Layer 11 of a small transformer language model trained on English Wikipedia (14 layers, counted from 0, width 128).
A neuron's activation on a vector x is GELU(weights . x), where the dot is the dot product.

Input weights of the MLP neurons that the questions are about. A number n stands for (n - 500) times 0.0025.
n22: 538 705 659 754 447 351 553 682 376 504 587 259 644 539 325 411 332 324 473 354 437 547 564 519 631 435 504 598 420 642 418 365 697 508 289 440 756 476 436 757 459 546 385 607 875 452 253 423 675 302 500 861 452 416 331 508 464 661 278 642 317 520 484 415 274 283 389 600 610 472 515 451 366 532 401 450 575 512 618 752 399 559 585 420 542 419 591 554 523 423 710 624 419 572 406 601 484 340 571 446 569 344 504 698 678 431 298 451 412 191 743 563 492 583 488 606 432 369 500 476 617 586 390 348 325 350 583 367
n55: 470 473 488 406 484 442 564 313 580 609 605 580 759 671 141 610 472 485 530 560 375 473 468 504 276 552 768 978 609 489 469 551 401 434 651 382 435 643 535 473 512 272 539 473 568 618 671 644 190 404 642 650 575 273 496 492 409 606 213 544 488 558 527 425 471 559 330 473 361 535 701 448 621 360 383 730 182 421 469 672 456 539 473 441 598 588 477 317 515 564 679 555 456 492 456 375 468 551 553 269 639 412 516 652 504 432 597 624 560 702 538 515 729 551 291 489 367 488 611 548 397 276 292 504 496 574 484 631
n192: 425 608 461 392 583 628 674 553 406 400 570 485 485 434 417 399 243 598 664 405 692 616 320 391 543 454 265 463 564 425 402 485 545 493 296 400 511 683 571 282 599 713 478 688 451 656 367 432 601 289 514 555 548 392 549 535 462 654 583 55 436 566 460 729 643 597 525 593 343 298 288 670 406 478 386 589 357 306 430 697 560 665 475 422 511 417 640 592 628 579 488 593 564 452 496 500 357 667 554 547 696 453 493 250 474 500 393 534 454 523 486 398 496 360 424 436 556 511 728 312 335 588 587 493 269 574 650 299
n379: 583 597 475 533 246 459 623 378 493 476 438 294 555 507 355 601 424 571 527 567 452 591 440 416 500 327 500 541 463 510 619 224 493 317 536 441 341 623 545 521 248 586 472 373 847 535 323 437 679 525 493 578 472 369 640 687 560 467 733 359 310 733 657 339 578 392 583 514 554 408 722 458 701 603 614 660 438 410 599 708 486 609 590 385 527 560 414 335 595 623 575 562 380 420 343 540 315 396 544 614 546 503 510 538 370 482 486 645 317 507 513 619 435 435 408 563 479 675 453 395 465 370 480 347 486 397 644 520
n384: 479 567 744 530 415 539 684 369 458 702 507 556 464 496 525 374 300 212 437 504 525 620 390 468 398 341 747 326 545 343 546 504 650 576 684 558 426 629 464 647 415 510 666 403 478 572 482 636 701 342 465 578 460 543 610 535 526 584 542 621 220 403 482 581 515 649 347 504 408 690 416 511 690 504 482 521 665 555 518 585 343 689 552 562 535 540 543 301 432 522 418 638 541 435 608 481 412 446 413 46 669 553 547 532 593 467 442 400 538 717 391 628 471 367 634 579 410 414 489 434 419 568 393 482 824 410 274 361
n454: 423 868 693 564 531 406 500 427 511 630 557 441 646 466 351 496 550 504 522 265 572 339 329 455 504 813 635 379 559 189 654 599 632 542 540 427 478 500 381 649 590 284 542 530 555 673 381 613 519 484 350 353 550 542 562 451 593 578 440 235 492 500 466 376 566 546 386 396 492 299 530 578 608 394 416 342 383 473 617 379 539 515 493 254 315 625 640 579 628 512 694 573 715 711 492 500 430 711 271 581 605 778 454 690 462 551 245 669 298 449 571 500 401 572 508 540 687 317 481 663 469 353 402 673 309 561 580 398

Each question shows a token from some text and the vector x that enters the MLP there. A number n stands for (n - 500) times 0.012.

" John": 503 454 480 462 594 595 490 328 568 418 500 329 499 733 473 556 563 614 470 378 493 453 470 664 500 396 472 534 673 479 566 547 533 572 649 560 413 543 480 541 438 513 509 366 496 411 437 415 550 488 494 604 523 372 556 617 378 553 518 524 526 477 246 626 604 337 514 534 436 513 503 578 368 487 484 419 656 450 411 507 557 551 427 523 274 325 471 334 466 463 685 308 615 444 386 677 571 422 545 666 491 469 414 698 497 596 562 453 304 538 363 474 527 407 337 780 550 508 638 471 540 505 468 328 529 585 399 602
Which three neurons fire most, strongest first? n379, n55, n22

" Th": 482 472 424 479 513 608 430 317 566 430 532 317 438 682 485 402 518 693 614 383 420 422 512 558 644 431 497 556 559 543 493 579 543 506 516 511 518 557 560 533 458 401 402 474 390 504 413 360 569 427 510 542 521 474 601 668 423 628 593 550 545 513 266 612 616 365 493 549 275 633 411 613 398 490 630 429 638 442 443 523 556 515 414 538 238 421 400 347 422 543 674 394 602 421 372 670 539 479 501 649 385 463 379 497 544 467 524 401 413 649 418 484 495 503 446 767 602 520 658 409 574 621 457 369 484 558 361 558
Which of these neurons fires most? n192

" as": 422 505 410 487 544 503 533 391 612 481 508 462 394 579 438 619 602 613 570 538 422 446 398 567 706 508 600 531 448 509 482 638 565 560 753 506 439 515 489 658 382 412 421 451 412 511 409 388 511 424 478 556 537 423 531 536 499 386 622 495 566 384 409 625 689 393 548 481 392 551 398 536 341 448 580 293 608 537 479 521 620 587 366 499 147 337 497 511 474 461 599 312 638 483 422 652 461 476 562 732 513 399 356 677 538 428 590 489 426 345 438 569 522 397 494 699 454 510 567 457 446 614 488 454 454 509 432 627
The most active neuron and its activation: n454, at about 1.8

"at": 617 494 459 528 430 506 599 320 548 398 620 504 494 573 585 658 610 616 627 510 456 442 488 497 655 536 560 509 465 582 470 646 578 448 564 497 407 478 595 517 394 459 437 462 632 456 374 402 473 544 510 475 549 386 543 655 287 398 666 546 615 387 349 670 610 458 468 446 317 651 487 622 312 322 581 296 673 543 480 420 649 499 463 457 257 433 541 464 503 491 557 424 575 433 347 628 454 385 505 501 439 395 311 627 548 460 655 431 416 545 507 567 442 520 418 741 454 467 515 432 580 569 479 363 396 385 451 599
Which of these neurons fires most? n379

" ex": 565 461 543 434 717 492 453 231 621 449 552 415 439 571 479 537 467 502 521 507 401 571 447 463 583 460 561 493 482 465 565 717 545 488 667 571 531 670 567 714 470 304 523 433 446 491 588 506 588 554 459 557 567 425 572 508 288 386 547 434 627 390 393 550 646 434 480 466 410 671 385 480 453 497 574 329 589 535 433 485 592 504 536 452 265 361 461 375 401 445 460 341 513 482 486 651 577 446 645 619 398 493 466 653 419 578 518 460 344 506 375 460 531 423 426 837 495 471 489 519 609 578 513 421 414 547 355 501
The most active neuron and its activation: n384, at about 2

"vi": 569 354 525 498 700 597 419 357 668 611 437 468 499 562 639 673 499 581 579 397 382 489 633 501 414 605 617 439 584 442 589 589 602 544 561 475 356 636 529 540 432 498 478 450 412 585 421 431 523 540 505 620 500 397 528 531 380 360 576 477 724 234 320 556 598 464 471 489 370 595 546 627 453 375 396 250 474 510 330 508 570 427 590 582 394 472 523 473 410 409 502 444 542 382 474 697 428 372 531 579 451 535 464 678 564 489 582 427 398 506 384 559 368 347 375 681 503 481 638 471 688 431 474 553 463 445 333 611
Which two neurons fire most, strongest first? n384, n454

" in": 476 512 440 472 581 512 517 317 581 500 587 498 532 571 442 543 554 478 604 445 440 465 426 617 726 500 569 487 470 397 486 741 540 554 744 486 446 533 502 593 416 445 548 408 457 502 473 421 521 462 472 565 565 407 580 565 337 355 629 517 639 441 397 473 635 470 436 512 363 632 451 535 422 357 487 396 553 549 424 482 636 579 507 517 106 380 564 383 416 516 662 397 691 451 497 650 504 467 565 602 401 486 331 680 503 467 614 486 346 387 406 500 468 429 486 727 448 466 638 435 478 543 473 508 433 476 381 535
Which two neurons fire most, strongest first? n454, n384

"\"": 540 501 423 441 527 489 441 324 512 473 531 558 499 507 585 545 575 580 564 426 478 456 392 538 671 448 584 503 501 507 544 630 671 451 718 468 328 538 515 438 321 527 471 431 478 440 503 462 448 566 518 595 589 427 475 592 295 398 568 588 589 434 381 494 588 400 525 509 311 563 458 584 490 417 627 354 725 467 475 445 726 604 449 517 202 365 471 351 375 499 533 457 494 475 427 722 545 427 671 708 415 408 390 719 541 425 496 484 384 471 421 474 544 400 406 584 559 464 597 534 536 411 499 470 436 522 481 685
The most active neuron and its activation: n379, at about 1.7

" June": 492 363 324 451 584 553 539 211 568 422 531 466 489 491 526 503 573 541 488 444 369 462 469 571 674 502 585 464 605 438 503 675 641 549 689 417 368 484 566 478 461 518 532 488 530 528 435 442 499 401 501 571 514 339 590 632 443 476 642 488 710 314 311 544 632 518 448 529 466 624 477 638 417 397 518 428 507 508 364 430 625 553 356 550 361 389 502 264 488 584 654 450 764 435 420 663 475 494 597 668 367 501 415 606 509 466 500 429 396 496 459 474 471 437 418 734 519 476 558 465 633 454 449 406 447 462 442 566
Which two neurons fire most, strongest first? n454, n55

"s": 687 358 361 463 577 452 479 493 516 538 501 613 437 606 444 680 518 551 622 432 523 529 491 516 560 600 579 396 595 493 505 611 560 453 604 443 358 675 574 526 459 476 419 397 290 453 474 498 633 487 444 654 480 385 569 579 304 515 646 500 538 271 484 626 762 366 601 459 534 547 402 553 380 398 512 326 587 588 421 482 530 500 494 467 192 449 656 484 418 415 623 415 486 456 450 685 602 510 535 538 408 475 393 660 471 384 427 415 472 517 407 541 372 456 452 676 478 504 556 478 605 504 450 503 527 408 363 602
Which of these neurons fires most? n384

"ed": 613 396 535 470 606 540 631 594 585 438 470 455 546 567 451 611 546 457 648 526 424 490 582 624 621 438 632 563 567 513 460 580 558 667 501 438 471 587 599 519 385 524 477 424 460 460 336 408 467 398 569 482 482 316 493 622 345 437 496 679 510 431 307 579 605 294 554 481 465 652 511 589 390 449 495 299 624 606 405 440 560 492 406 622 246 515 439 422 406 337 553 482 671 407 436 704 606 421 542 540 490 581 333 505 589 437 565 400 425 480 400 441 411 507 421 517 572 372 476 490 475 773 380 391 483 479 393 643
Which of these neurons fires most? n22